Layer 3 of a small transformer language model trained on English Wikipedia (8 layers, counted from 0, width 128).
A neuron adds its activation times its output weights to the MLP's output. To switch it off is to set its activation to zero at one token and run the rest of the model.
A neuron's activation on a vector x is GELU(weights . x + bias), where the dot is the dot product.

Input weights of the MLP neurons that the questions are about. A number n stands for (n - 500) times 0.00051.
n44 (bias -0.024): 473 160 361 654 525 280 618 382 556 417 380 573 669 509 364 417 584 717 292 581 385 426 379 355 551 406 599 345 229 791 533 582 442 566 451 471 559 528 458 698 652 517 302 492 415 588 656 457 393 445 483 640 441 513 760 572 554 473 300 616 496 491 452 588 602 673 483 547 470 496 269 699 595 826 404 328 495 437 520 620 598 366 285 515 196 545 507 466 446 371 653 299 531 646 389 487 299 394 706 461 641 846 519 663 508 491 141 579 293 648 596 137 342 538 151 415 756 716 723 585 407 684 464 440 606 642 392 497
n54 (bias -0.027): 481 539 378 426 536 476 492 449 524 425 474 547 596 412 518 552 506 569 550 435 403 368 418 596 410 557 517 446 440 455 460 578 580 352 543 542 556 476 487 369 572 430 497 548 565 750 536 434 522 314 450 454 562 649 602 546 532 617 550 563 414 659 312 358 436 486 423 456 480 409 602 414 487 395 586 507 378 500 515 622 627 424 476 528 403 579 566 424 438 457 511 328 532 509 567 608 401 479 473 528 428 542 583 474 515 543 353 521 634 654 541 467 478 412 433 480 579 729 835 492 572 537 511 437 516 543 382 432
n78 (bias -0.026): 450 528 598 269 690 554 492 608 489 624 523 540 201 635 675 294 508 366 694 459 406 290 432 545 481 352 535 388 451 470 639 568 355 347 503 460 455 697 512 591 465 529 404 563 662 675 519 551 342 568 417 541 680 512 915 559 410 342 491 514 576 462 395 497 450 448 522 303 533 556 601 653 637 713 602 339 368 423 673 486 414 468 493 507 409 417 461 462 452 591 634 825 547 668 363 212 719 567 651 514 229 431 557 256 227 496 512 446 238 453 493 472 439 571 535 508 373 369 703 622 389 375 376 567 596 445 521 410
n194 (bias -0.044): 399 563 457 384 537 464 623 359 741 503 543 394 306 586 532 534 442 556 687 542 275 524 484 628 486 570 520 445 457 701 707 654 401 431 754 401 395 588 491 799 424 486 384 676 570 608 401 600 578 504 479 440 391 565 703 472 744 537 399 490 418 774 395 614 431 685 331 300 469 447 493 540 434 333 466 439 470 500 504 534 601 295 384 378 529 415 420 384 447 528 641 406 592 719 378 302 741 679 439 455 541 557 497 362 406 365 393 485 432 334 513 504 673 659 485 488 492 602 377 322 426 288 592 400 466 552 524 541
n227 (bias -0.052): 428 502 416 460 455 597 390 513 607 295 398 537 427 522 507 513 505 491 525 433 535 429 521 485 438 563 475 643 475 623 525 440 389 371 603 520 448 385 688 588 530 542 429 500 486 540 451 496 471 539 353 477 603 441 586 498 450 519 500 500 468 532 530 422 495 397 489 352 489 505 451 356 662 520 560 566 416 469 537 460 553 500 617 344 358 406 609 563 565 529 490 521 607 574 510 502 540 422 563 481 439 488 463 519 461 474 475 365 483 440 565 406 504 365 469 548 562 424 481 427 587 528 409 509 542 534 595 405
n270 (bias -0.018): 562 635 625 265 858 624 403 342 605 367 678 560 457 326 457 633 397 539 640 655 458 325 425 438 380 779 305 648 457 434 538 456 212 575 466 655 693 196 550 443 464 689 633 439 714 505 425 156 517 601 429 551 841 429 569 564 337 623 638 528 384 674 415 690 594 523 496 89 521 301 429 488 618 525 487 289 680 603 450 458 549 701 429 222 425 473 545 480 397 458 532 434 522 450 472 483 446 418 418 437 468 412 713 717 565 442 449 420 531 591 476 268 414 617 660 519 593 349 972 440 530 619 280 537 530 521 80 475
n278 (bias -0.038): 389 470 553 398 704 478 525 626 673 414 696 496 492 658 711 534 346 546 423 500 572 411 355 348 331 636 346 629 568 460 389 561 452 409 531 455 563 326 556 644 517 390 748 519 650 253 594 523 534 651 531 514 723 325 564 514 481 493 609 464 424 292 457 356 280 754 496 275 335 760 538 463 566 353 331 514 432 306 607 562 472 433 523 471 414 645 559 347 611 666 623 580 349 573 389 369 602 433 655 353 455 446 338 626 339 581 596 569 406 623 570 500 607 372 511 422 568 280 460 454 518 520 389 754 563 417 614 472
n329 (bias -0.022): 206 557 539 479 696 600 562 276 659 349 467 474 788 560 295 726 544 460 719 581 445 320 570 447 617 509 575 622 305 352 639 221 328 243 500 480 448 575 654 629 568 508 721 586 661 390 490 526 395 238 382 327 709 554 513 580 462 483 629 390 616 618 485 362 697 651 561 408 299 516 438 335 400 586 453 671 283 306 655 664 560 373 356 478 385 394 383 229 521 654 623 454 412 584 583 419 418 174 549 641 310 709 366 379 374 500 491 563 598 648 694 618 343 395 437 688 399 609 529 476 617 280 285 462 479 575 500 420
n341 (bias -0.024): 356 233 634 528 541 484 596 682 518 490 276 429 358 471 449 489 666 313 517 398 296 402 464 328 305 397 583 459 390 647 350 690 314 580 531 477 558 598 516 474 504 462 484 531 620 752 451 475 391 675 572 282 581 424 266 706 340 310 764 581 729 587 562 616 180 483 715 407 333 673 530 690 523 617 351 365 479 313 659 492 540 593 411 543 635 640 541 558 658 806 290 556 459 521 441 308 327 551 655 500 404 580 616 526 396 707 475 383 689 349 401 214 470 555 528 604 544 237 584 616 621 664 500 548 434 511 500 457
n383 (bias -0.033): 476 409 488 707 455 194 661 393 525 82 456 565 452 593 318 361 500 587 363 303 610 335 464 303 404 605 274 564 548 251 521 394 521 415 423 513 587 439 373 514 844 670 387 535 488 738 489 292 487 430 394 561 630 518 407 496 280 491 645 656 678 628 459 697 450 402 640 609 340 377 795 475 493 728 449 429 791 655 632 280 245 791 428 552 567 532 431 644 615 573 532 478 314 480 863 631 740 335 755 351 621 429 476 541 189 677 293 495 669 559 356 302 492 627 550 539 708 464 679 444 526 487 555 479 485 568 415 532
n422 (bias -0.036): 354 359 575 509 451 496 347 297 740 659 418 847 734 409 500 615 509 300 616 756 574 492 496 542 233 411 686 389 594 600 433 474 417 553 414 426 386 409 426 495 704 550 500 409 404 416 656 347 463 600 678 428 446 228 309 576 719 302 583 628 401 336 337 538 544 290 538 500 483 736 352 528 398 529 604 259 349 519 465 434 422 427 504 167 500 536 582 709 522 563 491 561 731 312 615 338 373 555 680 425 646 620 791 604 383 593 555 500 500 697 524 59 456 568 619 632 577 619 648 530 432 679 371 560 880 479 305 419
n432 (bias -0.016): 578 519 636 337 665 537 314 583 444 606 456 585 382 344 733 339 336 725 444 599 622 308 496 343 461 409 350 677 432 532 508 303 496 537 695 419 740 375 530 413 663 581 721 479 582 530 625 289 458 508 442 374 477 329 547 323 537 261 382 571 518 368 330 614 393 462 504 476 496 600 527 432 557 473 361 439 700 319 771 435 305 813 326 403 456 600 691 468 595 852 550 459 529 446 539 464 367 480 353 712 339 277 642 578 756 471 782 377 366 565 589 419 507 540 426 303 478 611 504 693 394 670 376 571 455 341 296 491

Output weights of the MLP neurons that the questions are about. A number n stands for (n - 500) times 0.00043.
n44: 503 421 427 330 307 650 392 326 664 548 374 843 152 270 672 697 531 508 717 500 331 382 691 500 337 504 472 605 785 473 496 581 515 346 435 653 582 246 474 484 638 663 456 513 306 546 392 583 500 605 539 584 476 678 388 338 519 565 556 313 537 512 580 707 586 496 345 620 500 570 573 548 444 576 401 665 511 562 344 446 495 487 475 566 534 377 468 535 408 420 394 698 633 590 470 496 466 615 190 500 594 639 446 458 420 409 437 694 500 647 646 377 354 771 480 275 679 659 371 595 533 338 460 422 652 213 386 604
n54: 514 388 451 571 415 473 405 549 517 697 482 493 676 545 500 410 311 422 388 603 298 675 522 256 418 531 479 551 660 534 582 702 717 415 478 789 656 464 420 378 733 784 482 509 476 537 546 492 375 668 551 479 454 475 443 529 582 436 515 273 492 588 409 500 521 530 471 430 549 226 649 577 361 419 635 456 510 418 492 588 508 622 262 540 556 478 562 402 426 514 557 309 299 424 588 633 322 446 525 515 540 547 551 503 415 490 478 664 406 678 614 309 396 413 341 482 510 371 573 455 698 419 263 516 602 649 451 635
n78: 383 484 475 766 441 450 439 545 606 479 466 546 529 371 437 414 449 279 445 548 563 554 685 583 683 507 364 441 604 685 709 628 434 486 576 460 626 445 495 375 460 544 594 277 551 483 491 420 469 491 381 332 575 625 370 506 197 480 503 557 368 425 500 645 640 546 547 489 419 525 394 316 489 472 485 520 665 561 341 569 610 535 640 412 531 493 671 593 533 718 531 603 480 500 514 454 411 668 639 510 442 520 450 491 446 545 503 558 393 523 307 383 604 327 427 376 609 615 335 381 608 368 709 419 426 433 400 628
n194: 282 486 712 659 500 376 519 505 827 447 515 405 706 440 486 518 573 254 447 569 736 185 631 155 568 396 481 441 616 400 130 620 487 386 441 425 586 539 555 372 471 539 509 354 700 471 526 287 294 710 357 472 411 614 406 559 309 585 786 483 544 458 558 354 606 171 613 589 481 477 478 641 381 729 540 240 344 562 98 464 738 677 831 619 513 619 558 689 538 702 411 539 388 555 469 491 793 536 602 686 516 687 432 356 377 597 703 468 404 440 681 258 316 455 560 411 465 759 500 884 301 490 467 292 663 265 768 358
n227: 531 549 551 481 544 523 506 509 563 481 341 615 482 329 543 535 425 561 383 597 423 532 612 516 634 526 421 429 397 353 557 457 503 597 482 443 472 388 372 420 539 534 669 543 494 521 456 302 615 552 571 535 535 405 544 489 568 491 509 591 483 538 673 602 380 516 561 603 445 571 517 433 385 494 506 374 489 662 570 407 355 721 395 617 547 500 397 312 285 500 431 601 630 490 627 453 407 494 449 433 516 526 619 629 460 535 460 439 308 459 527 434 445 447 483 435 503 510 618 592 515 448 549 538 408 563 562 753
n270: 685 644 648 636 500 93 504 770 356 452 406 478 440 348 600 534 467 594 452 287 441 606 598 305 413 481 615 539 438 504 284 605 633 359 454 253 514 440 525 509 431 487 683 444 547 460 520 500 365 760 546 751 304 803 556 500 608 552 459 480 207 312 545 549 550 449 630 562 687 388 578 555 624 463 488 557 421 344 440 356 799 671 279 578 448 477 361 533 483 350 338 528 540 486 728 661 562 394 511 366 543 663 261 676 424 664 202 597 509 906 246 423 508 394 571 174 560 169 425 462 775 295 496 595 504 647 283 563
n278: 506 408 584 587 504 463 720 434 384 550 512 309 574 687 554 449 616 457 566 583 453 667 373 943 504 591 311 550 615 608 500 453 428 394 510 632 508 299 419 707 443 450 482 591 570 438 469 494 596 285 477 415 619 429 496 393 543 470 587 755 241 333 401 269 409 540 450 554 194 655 671 459 663 613 404 470 438 340 629 586 542 400 508 497 552 339 546 368 535 582 511 465 431 312 589 563 449 539 497 504 400 493 530 596 174 280 461 438 790 577 573 513 732 277 485 671 493 410 350 354 596 430 585 647 591 482 539 484
n329: 500 784 417 510 179 817 470 580 287 341 235 765 299 528 589 453 335 515 598 383 757 474 411 628 221 335 505 728 387 657 700 683 693 779 277 355 588 768 483 335 471 725 210 508 249 535 420 561 573 272 603 129 223 437 514 582 625 259 474 583 173 667 486 515 631 634 485 365 694 620 459 566 504 642 422 611 328 447 604 334 532 391 495 367 531 667 660 298 597 615 631 460 490 524 365 536 545 281 292 280 468 394 690 408 725 712 490 821 446 462 585 448 338 482 397 457 790 283 564 910 564 535 651 548 500 509 576 533
n341: 370 640 312 535 337 523 196 422 500 535 513 626 583 376 390 780 258 443 551 284 868 350 543 263 439 523 629 500 444 367 561 234 523 445 560 574 708 547 509 390 475 338 384 442 508 465 620 550 648 516 440 292 400 441 600 380 391 635 585 347 708 571 361 503 975 599 469 636 786 589 288 328 456 476 392 511 600 579 233 404 514 283 368 438 653 372 544 464 613 454 500 332 457 677 509 547 439 321 613 679 861 696 504 356 649 442 346 376 564 694 496 413 530 401 623 634 613 648 517 438 526 365 529 215 532 299 597 572
n383: 323 439 576 511 635 460 623 469 537 584 900 422 706 454 445 541 517 213 418 76 175 339 398 563 590 155 443 212 601 719 389 440 254 688 796 243 455 360 485 422 406 376 864 584 817 532 500 570 357 461 472 592 536 416 185 556 585 578 478 609 686 598 485 437 424 161 473 580 695 595 644 340 432 298 549 255 709 380 427 525 622 266 571 329 689 451 246 753 381 262 285 601 559 650 225 524 898 658 469 554 402 688 607 629 403 693 631 219 357 485 457 589 445 741 606 676 500 751 463 678 821 441 653 576 574 104 489 423
n422: 532 670 567 254 448 547 549 428 809 446 442 578 251 623 533 234 295 446 652 517 642 484 456 529 583 304 628 485 283 546 542 441 571 514 439 592 509 708 447 248 313 410 87 349 398 473 620 602 525 512 711 645 363 452 543 492 779 400 518 319 505 393 643 471 647 648 464 533 479 641 471 379 312 316 570 661 528 524 453 632 423 597 450 429 242 659 530 360 662 607 536 224 522 621 570 500 375 471 422 424 471 336 226 508 738 534 849 504 540 492 621 667 611 508 706 444 648 491 460 475 464 375 873 595 319 125 564 513
n432: 258 238 722 562 509 564 430 336 392 491 345 270 572 633 233 544 834 336 291 461 556 455 551 145 478 480 513 367 560 504 504 762 331 352 344 496 282 617 350 518 536 406 420 284 465 458 433 746 496 617 665 576 464 645 603 685 309 545 639 578 526 720 504 476 364 297 767 523 229 556 543 754 335 449 325 492 430 401 549 552 667 340 812 609 399 643 469 552 521 590 690 287 704 601 300 660 600 517 449 655 565 504 448 770 458 580 585 403 776 451 421 480 484 726 592 648 508 540 347 372 714 188 771 612 614 342 609 375

Each question names a token from some text and the token that comes next. It shows the vector x that enters the MLP there. A number n stands for (n - 500) times 0.016.

Then comes g, the gradient of the next token's log-probability with respect to the MLP's output, scaled to length 1. A neuron's effect is roughly proportional to its activation times (output weights . g). A number n stands for (n - 500) times 0.00071.

",", then " T"
x: 433 473 427 571 482 524 540 572 98 378 590 529 487 489 469 466 574 478 435 490 481 495 488 621 500 430 527 498 502 557 449 515 505 537 476 473 492 488 602 551 418 470 446 447 465 548 338 653 549 485 424 467 578 481 534 461 502 547 515 453 529 509 456 439 462 456 547 524 518 606 475 531 548 492 496 563 453 541 405 534 466 524 603 467 435 398 572 641 663 508 560 533 425 568 475 440 477 476 540 566 567 479 479 531 506 491 513 430 549 503 485 479 503 501 474 576 596 544 462 536 595 540 528 484 530 509 493 325
g: 712 549 344 537 436 644 463 455 415 340 574 575 460 562 448 660 472 508 371 435 559 707 481 560 534 221 579 507 409 446 409 331 706 715 515 406 495 629 231 484 648 454 474 739 546 702 446 680 510 396 522 599 489 508 524 567 451 355 695 466 619 676 287 381 485 327 529 732 381 475 312 577 705 688 574 519 632 599 510 529 501 502 490 455 680 499 370 357 625 548 358 502 635 447 416 695 215 482 425 653 300 666 341 308 596 462 501 215 416 558 367 368 536 545 452 521 386 559 561 176 533 617 469 451 267 506 559 715
Which neuron, switched off, lowers the next token's probability most? n341

"\n ", then " FA"
x: 447 498 477 625 501 485 558 530 189 371 548 482 539 529 489 578 564 451 458 436 499 485 495 544 410 491 471 535 549 601 458 522 460 513 465 514 450 429 626 595 425 448 429 471 519 443 311 612 532 542 513 551 441 498 480 533 596 547 469 455 475 535 446 405 475 477 507 589 461 565 525 588 532 530 489 595 432 560 470 477 545 504 705 439 436 474 595 560 682 514 519 484 444 494 487 428 510 453 546 489 522 470 480 586 482 459 576 395 449 464 448 488 502 473 611 464 508 525 558 612 552 535 480 502 476 487 463 343
g: 418 528 430 364 544 526 341 396 559 401 493 335 499 474 576 445 572 640 376 432 525 549 519 502 554 220 459 452 413 556 642 299 535 540 596 626 374 565 674 365 471 520 635 540 681 259 557 564 642 607 450 312 489 557 547 270 716 603 620 407 734 714 503 526 719 547 616 379 508 555 455 454 620 449 550 216 515 569 359 507 520 588 621 493 355 768 399 355 742 496 713 526 375 896 502 587 78 517 591 380 551 566 268 176 437 467 479 585 479 507 406 551 398 457 572 378 540 607 608 329 459 482 542 422 446 521 518 489
Which neuron, switched off, raises the next token's probability most? n278

" Sara", then " Vo"
x: 458 529 472 472 488 473 478 571 290 415 483 482 509 514 536 466 564 487 404 405 522 465 495 760 517 404 476 547 463 565 443 477 361 531 511 490 445 554 650 510 440 413 459 447 526 543 427 644 584 474 444 546 452 529 518 493 519 587 510 446 294 550 405 438 695 456 496 512 612 538 509 495 548 620 495 603 443 554 519 526 458 429 580 529 424 470 556 520 634 474 561 464 460 566 509 521 423 468 544 568 444 444 471 554 455 482 540 475 515 455 513 469 469 515 523 474 579 553 506 562 675 479 474 507 460 473 556 325
g: 524 576 297 454 494 474 553 548 479 550 624 503 509 558 574 748 436 325 484 688 533 446 583 312 613 474 354 531 570 758 407 450 655 555 366 683 578 657 655 520 591 641 524 282 523 606 575 400 216 768 204 279 700 521 792 389 587 533 598 620 624 409 529 465 574 508 432 291 347 466 325 604 551 509 419 523 539 530 364 511 545 508 303 452 633 560 642 569 595 447 351 384 184 570 251 413 373 351 614 483 468 547 345 598 585 506 304 483 572 717 661 286 567 443 534 431 471 471 344 554 515 714 575 321 533 517 401 345
Which neuron, switched off, raises the next token's probability most? n227

"uv", then "ial"
x: 410 528 450 552 449 516 501 594 323 408 507 471 498 523 389 514 544 531 410 476 474 592 563 776 452 435 527 417 554 543 474 476 443 621 543 549 495 444 552 531 482 431 423 430 492 486 501 717 602 495 475 511 418 517 545 440 540 458 356 433 373 422 459 481 470 491 506 494 614 561 487 496 597 566 420 622 435 526 540 571 489 445 567 396 394 478 563 581 596 464 514 494 535 537 415 514 584 539 524 510 591 474 519 533 616 571 492 427 504 505 496 505 525 416 396 577 508 586 464 517 495 495 503 478 500 520 455 281
g: 611 498 583 393 385 502 386 577 400 543 554 687 571 564 319 430 695 491 687 522 431 523 339 451 669 510 644 471 633 590 420 615 400 656 514 515 535 451 507 288 511 385 437 544 514 576 448 465 565 652 306 504 509 427 212 475 400 253 511 309 540 518 599 667 599 672 483 898 620 351 468 240 542 368 513 369 585 492 473 411 528 639 510 592 642 482 531 676 466 503 370 452 631 749 549 389 361 243 300 422 333 583 590 323 552 658 429 383 347 551 485 460 700 452 560 353 694 574 459 721 316 768 626 220 439 534 404 481
Which neuron, switched off, lowers the next token's probability most? n44

"|", then " Hur"
x: 463 546 480 589 517 494 404 622 106 386 502 508 526 524 484 547 489 480 436 481 546 503 577 586 466 422 411 550 446 516 455 514 473 530 504 533 534 394 638 417 469 401 460 481 520 464 426 629 535 527 512 486 583 486 531 506 471 496 454 438 662 529 435 390 520 540 518 484 555 493 524 502 561 451 519 589 519 471 454 505 487 568 615 516 516 489 569 506 652 555 501 489 499 579 470 554 508 469 485 526 481 412 532 488 500 573 523 388 561 454 398 451 515 446 548 555 513 494 550 488 517 570 437 538 461 528 544 321
g: 497 408 501 645 526 570 541 738 348 425 341 447 499 632 345 379 647 649 612 598 520 649 483 461 372 621 610 274 335 395 665 619 415 592 411 370 568 624 699 555 610 635 322 389 561 385 463 328 432 641 595 361 484 378 393 609 307 531 600 536 691 297 410 699 538 518 538 410 330 452 327 206 325 435 617 611 516 502 344 584 494 406 685 573 110 726 526 575 615 433 747 349 396 603 479 380 452 567 743 691 443 487 733 529 248 578 377 470 427 455 534 498 548 454 485 634 672 462 499 478 568 446 520 568 561 283 521 473
Which neuron, switched off, lowers the next token's probability most? n432

" Ad", then "van"
x: 512 563 412 512 502 498 547 683 321 367 599 419 545 554 550 442 515 571 413 401 434 566 547 615 520 527 484 589 426 525 477 528 610 489 510 582 520 500 622 363 478 430 436 395 542 553 547 586 570 413 518 560 443 593 494 499 486 553 381 464 405 404 419 364 480 466 408 475 521 503 520 478 618 529 503 642 466 519 455 522 519 571 534 564 440 529 572 484 589 455 529 469 408 523 394 602 415 371 472 575 548 518 419 458 508 475 488 480 472 534 517 439 517 486 462 606 514 601 499 480 660 492 519 513 540 487 417 333
g: 470 609 356 556 333 545 294 561 433 443 460 535 614 387 558 383 507 526 545 414 495 459 457 652 731 438 487 716 680 319 526 720 624 489 510 536 461 433 481 332 446 473 350 501 483 551 404 358 563 483 406 504 371 505 425 694 655 467 536 474 477 459 555 541 630 563 395 683 755 398 304 362 356 326 661 524 559 493 565 387 527 600 599 552 353 528 419 599 462 98 351 587 595 701 376 154 599 249 266 656 571 296 569 649 531 450 506 489 662 435 327 813 479 677 475 361 664 441 508 425 648 688 610 408 607 587 439 687
Which neuron, switched off, raises the next token's probability most? n54

" on", then " By"
x: 492 535 454 589 323 473 467 478 93 460 422 478 548 440 476 566 520 471 493 467 485 600 528 588 452 475 492 566 507 550 411 548 537 505 543 529 458 472 608 440 561 475 456 470 390 509 479 645 528 474 443 583 507 581 511 482 467 547 500 418 447 570 455 407 649 425 516 516 451 555 568 529 551 508 519 596 534 632 460 519 466 466 588 477 522 412 557 522 634 592 467 468 475 491 613 521 580 436 532 480 499 449 455 505 424 549 534 430 529 513 480 501 547 515 481 558 450 402 473 564 500 499 481 507 570 545 425 355
g: 377 443 523 667 671 700 489 398 253 538 596 442 684 537 464 631 357 369 529 351 422 481 645 426 354 644 489 594 625 488 387 514 400 629 646 435 392 503 276 686 553 637 521 404 710 764 512 346 373 470 415 494 667 571 221 554 477 430 591 697 794 359 492 334 502 599 412 629 528 394 568 688 458 600 708 570 116 411 516 529 499 293 482 544 338 461 404 574 399 487 672 403 573 504 541 543 527 753 498 767 402 560 530 650 363 494 309 519 542 446 439 463 211 326 606 588 389 579 386 519 594 415 531 550 474 371 472 342
Which neuron, switched off, lowers the next token's probability most? n383

"|", then " 16"
x: 460 570 472 591 478 518 436 582 175 389 569 469 575 516 480 568 455 485 499 466 544 463 551 560 484 504 415 518 471 499 505 514 526 465 542 529 536 392 657 442 399 441 439 507 561 487 419 631 471 462 523 477 563 517 467 442 526 596 421 472 677 494 429 336 541 480 517 506 504 411 490 481 610 456 562 637 515 491 455 555 582 501 577 494 506 515 533 491 619 543 435 456 489 578 471 525 534 469 509 534 465 414 517 550 451 545 496 440 608 450 464 526 578 459 547 527 498 615 460 466 566 482 479 545 430 504 441 306
g: 537 551 542 764 360 476 627 545 317 336 477 631 389 342 544 538 776 600 483 435 343 500 589 391 610 413 620 587 392 547 449 418 565 583 548 396 571 509 311 472 621 415 642 484 276 441 447 607 476 413 467 442 440 367 532 528 253 542 450 614 604 775 211 480 568 633 449 629 513 522 552 546 314 581 556 663 238 529 342 425 425 295 558 698 533 208 571 334 603 544 468 339 681 479 591 516 349 498 337 417 398 561 623 612 633 685 620 331 409 477 505 548 145 734 381 457 444 411 559 700 504 501 674 511 458 690 723 589
Which neuron, switched off, lowers the next token's probability most? n329

" support", then "ive"
x: 462 569 455 567 286 512 417 578 245 435 507 491 545 498 409 658 604 428 442 560 505 504 490 658 454 432 432 503 540 545 450 502 503 592 517 543 420 391 589 451 500 483 333 500 458 474 558 632 552 482 501 567 359 475 519 538 567 400 532 423 464 492 470 315 504 485 510 461 540 544 503 572 562 489 446 585 456 562 474 615 591 500 514 513 448 568 580 500 681 496 443 460 525 543 532 529 490 454 607 483 559 500 438 568 481 469 518 385 378 534 550 443 572 439 474 630 473 463 492 559 446 523 500 524 555 460 491 435
g: 538 537 491 435 437 453 608 451 635 734 393 617 319 506 505 429 512 494 586 473 599 356 490 587 691 342 467 420 468 582 231 459 738 573 396 701 383 548 456 459 482 259 186 403 482 538 714 584 638 455 476 686 511 541 401 365 478 364 234 423 403 262 572 472 534 621 581 705 653 408 517 706 280 337 458 607 414 542 413 420 424 559 773 282 513 578 620 550 503 577 352 302 577 380 470 789 344 348 667 363 550 525 500 573 537 386 556 506 330 752 557 534 469 449 585 511 504 553 651 566 631 555 618 345 571 574 224 692
Which neuron, switched off, lowers the next token's probability most? n422

" |", then " SR"
x: 442 563 464 604 538 502 461 607 138 400 529 493 567 471 461 531 542 486 468 461 511 454 612 636 470 450 472 523 500 525 452 486 493 505 494 556 544 404 641 444 437 501 425 432 514 462 340 616 516 553 505 503 435 523 508 516 469 515 552 436 731 490 407 410 567 523 508 481 516 517 511 528 543 531 513 592 505 496 483 461 505 571 607 471 479 476 594 457 668 520 539 453 478 548 484 544 512 474 490 542 477 482 491 524 482 522 501 407 498 529 438 415 447 490 484 535 521 489 515 552 535 512 466 474 526 489 519 321
g: 569 580 228 455 397 650 456 416 442 195 503 541 341 596 563 587 489 437 297 463 396 597 367 297 480 488 696 295 442 702 341 433 539 430 582 659 621 515 618 355 515 342 498 618 480 501 465 573 471 423 374 478 385 499 574 455 514 460 470 667 467 735 556 562 714 411 565 699 227 472 542 364 621 722 226 484 616 584 435 437 590 667 522 611 737 698 347 408 762 598 436 477 305 508 410 454 333 659 555 615 450 619 439 441 670 339 316 404 581 229 561 588 597 602 553 537 528 594 399 543 392 568 407 496 413 515 426 851
Which neuron, switched off, lowers the next token's probability most? n341

"|", then "-"
x: 434 555 466 570 525 531 388 603 164 391 529 540 601 507 449 559 512 506 465 460 578 455 590 585 497 431 410 515 465 437 474 488 478 524 508 556 510 364 691 405 456 389 440 457 521 427 450 636 552 492 503 525 639 502 484 458 447 534 477 471 666 491 419 367 506 500 504 480 562 459 538 499 574 497 515 586 518 523 507 483 504 575 546 519 496 564 529 531 636 516 488 513 499 574 483 511 533 476 485 522 482 414 484 508 472 585 504 413 591 497 421 481 558 425 566 522 503 548 548 493 532 550 479 479 473 528 396 328
g: 598 501 604 543 523 525 267 642 457 530 318 509 662 504 592 450 432 734 347 573 471 556 505 413 550 321 647 418 309 615 579 444 506 608 582 513 494 506 481 422 581 500 462 548 209 553 438 524 380 360 386 606 535 609 753 412 489 423 469 539 432 582 309 512 686 824 526 611 457 451 525 600 298 635 520 586 225 541 360 503 315 623 508 626 320 326 666 254 487 553 526 491 648 629 295 515 519 429 327 471 466 253 573 493 560 665 636 428 232 464 558 579 421 373 524 300 532 405 635 644 413 877 405 408 428 530 696 760
Which neuron, switched off, raises the next token's probability most? n383

" Canada", then "'"
x: 461 566 461 460 450 592 428 527 192 422 524 531 464 479 546 544 590 469 458 487 588 409 488 718 586 469 500 454 556 519 439 503 439 522 506 527 470 414 688 526 356 476 373 355 460 488 518 615 556 497 440 582 495 410 554 515 416 539 466 489 416 501 487 446 538 420 502 430 520 524 556 606 624 570 475 508 533 554 493 544 483 531 621 512 487 537 563 574 550 488 485 472 504 501 450 507 506 595 544 563 487 360 505 521 490 444 503 426 409 485 463 611 586 432 556 523 626 438 465 514 508 485 528 530 542 445 485 345
g: 737 633 513 458 401 437 400 600 581 666 586 457 384 569 647 154 554 462 573 837 483 315 529 744 791 530 395 380 616 377 486 629 427 475 594 666 467 472 395 488 466 495 506 517 277 758 577 456 525 460 380 464 707 339 421 515 441 451 397 428 351 492 467 486 656 427 439 537 315 631 430 448 386 364 639 415 614 282 534 583 536 339 497 231 458 543 668 522 351 448 506 381 710 733 481 455 213 512 407 560 408 425 511 506 504 456 479 600 417 294 495 486 512 347 590 668 640 563 470 538 301 484 554 515 747 502 613 835
Which neuron, switched off, lowers the next token's probability most? n78

" 1", then "."
x: 428 589 496 520 518 511 464 537 147 404 567 489 472 429 549 563 489 519 461 448 512 517 515 629 438 515 433 566 536 529 504 449 559 485 524 555 554 408 651 515 370 467 469 437 497 443 340 585 591 503 387 528 555 511 520 427 561 600 481 441 415 563 489 400 523 487 478 502 527 584 517 509 544 486 619 591 506 532 489 557 543 498 678 417 422 448 550 515 611 508 538 412 509 496 554 521 527 483 460 594 545 447 404 574 530 460 532 422 456 473 428 473 578 476 508 516 527 546 472 564 530 494 476 475 499 550 456 359
g: 780 632 437 699 450 592 583 621 596 476 485 515 440 622 571 279 435 618 499 436 458 518 486 214 623 370 585 504 426 431 579 319 608 349 412 510 629 637 600 472 560 473 131 510 443 445 540 680 557 129 384 728 196 631 284 370 663 496 413 555 490 530 302 468 655 428 465 527 687 363 419 645 584 759 501 662 611 554 446 460 544 557 542 535 542 609 526 376 343 454 386 582 634 488 563 532 640 559 299 317 658 339 547 415 518 556 613 414 609 688 406 593 641 601 527 360 334 539 343 243 586 386 416 424 462 612 442 458
Which neuron, switched off, lowers the next token's probability most? n270

"ier", then " ("
x: 457 531 438 527 360 521 402 572 250 441 504 538 597 579 504 553 501 502 476 415 556 531 509 871 480 444 451 432 525 590 558 530 502 471 560 575 525 447 619 478 465 457 376 393 424 591 515 665 520 481 538 502 495 519 505 544 516 490 488 429 484 519 438 465 533 464 525 433 628 529 470 483 570 516 504 532 401 532 450 550 574 430 576 454 454 452 596 574 605 541 462 459 428 582 489 505 542 498 434 552 589 421 506 513 508 490 474 414 409 486 507 499 453 420 501 566 504 529 507 452 489 466 528 502 602 486 430 319
g: 370 653 610 280 342 459 392 457 307 618 466 293 671 402 443 813 434 572 550 515 615 405 630 705 590 456 616 303 717 527 299 445 257 398 509 330 395 489 601 458 531 347 538 561 451 398 441 703 443 457 622 505 553 581 451 449 590 594 563 567 478 539 466 802 437 386 462 695 462 422 317 642 561 497 310 648 414 383 522 496 531 328 507 476 491 556 244 574 185 330 540 506 679 529 639 532 545 365 694 612 483 712 530 555 600 225 557 378 631 455 696 485 761 282 689 484 435 535 538 530 564 419 644 359 578 413 491 433
Which neuron, switched off, lowers the next token's probability most? n329

" The", then " ec"
x: 449 511 465 550 421 496 523 624 24 365 510 488 440 539 495 487 547 502 431 478 559 482 433 562 481 521 526 523 518 516 465 474 492 489 512 516 511 435 659 532 506 492 447 462 521 482 597 634 570 554 440 554 535 563 492 493 540 493 514 498 389 505 436 452 549 492 534 503 482 549 533 536 523 538 474 565 474 515 535 537 486 524 606 553 418 511 559 581 647 518 531 475 435 497 576 452 489 512 532 537 451 406 520 537 516 519 529 446 461 485 402 526 534 476 538 525 499 480 517 544 513 424 450 415 546 489 423 347
g: 615 374 646 282 548 487 403 376 582 579 693 498 528 680 398 340 539 582 603 532 416 652 475 480 542 447 653 594 569 659 258 652 610 326 364 594 459 638 420 320 652 288 508 398 582 334 667 571 482 605 185 393 510 633 614 641 515 454 333 577 467 467 577 486 417 413 604 469 615 555 624 387 422 489 484 338 374 461 414 395 619 643 776 526 356 557 602 487 576 370 611 166 450 410 552 609 710 468 778 656 529 514 511 439 164 578 435 461 398 571 345 464 671 345 415 378 489 330 446 359 571 628 509 582 802 337 496 497
Which neuron, switched off, raises the next token's probability most? n227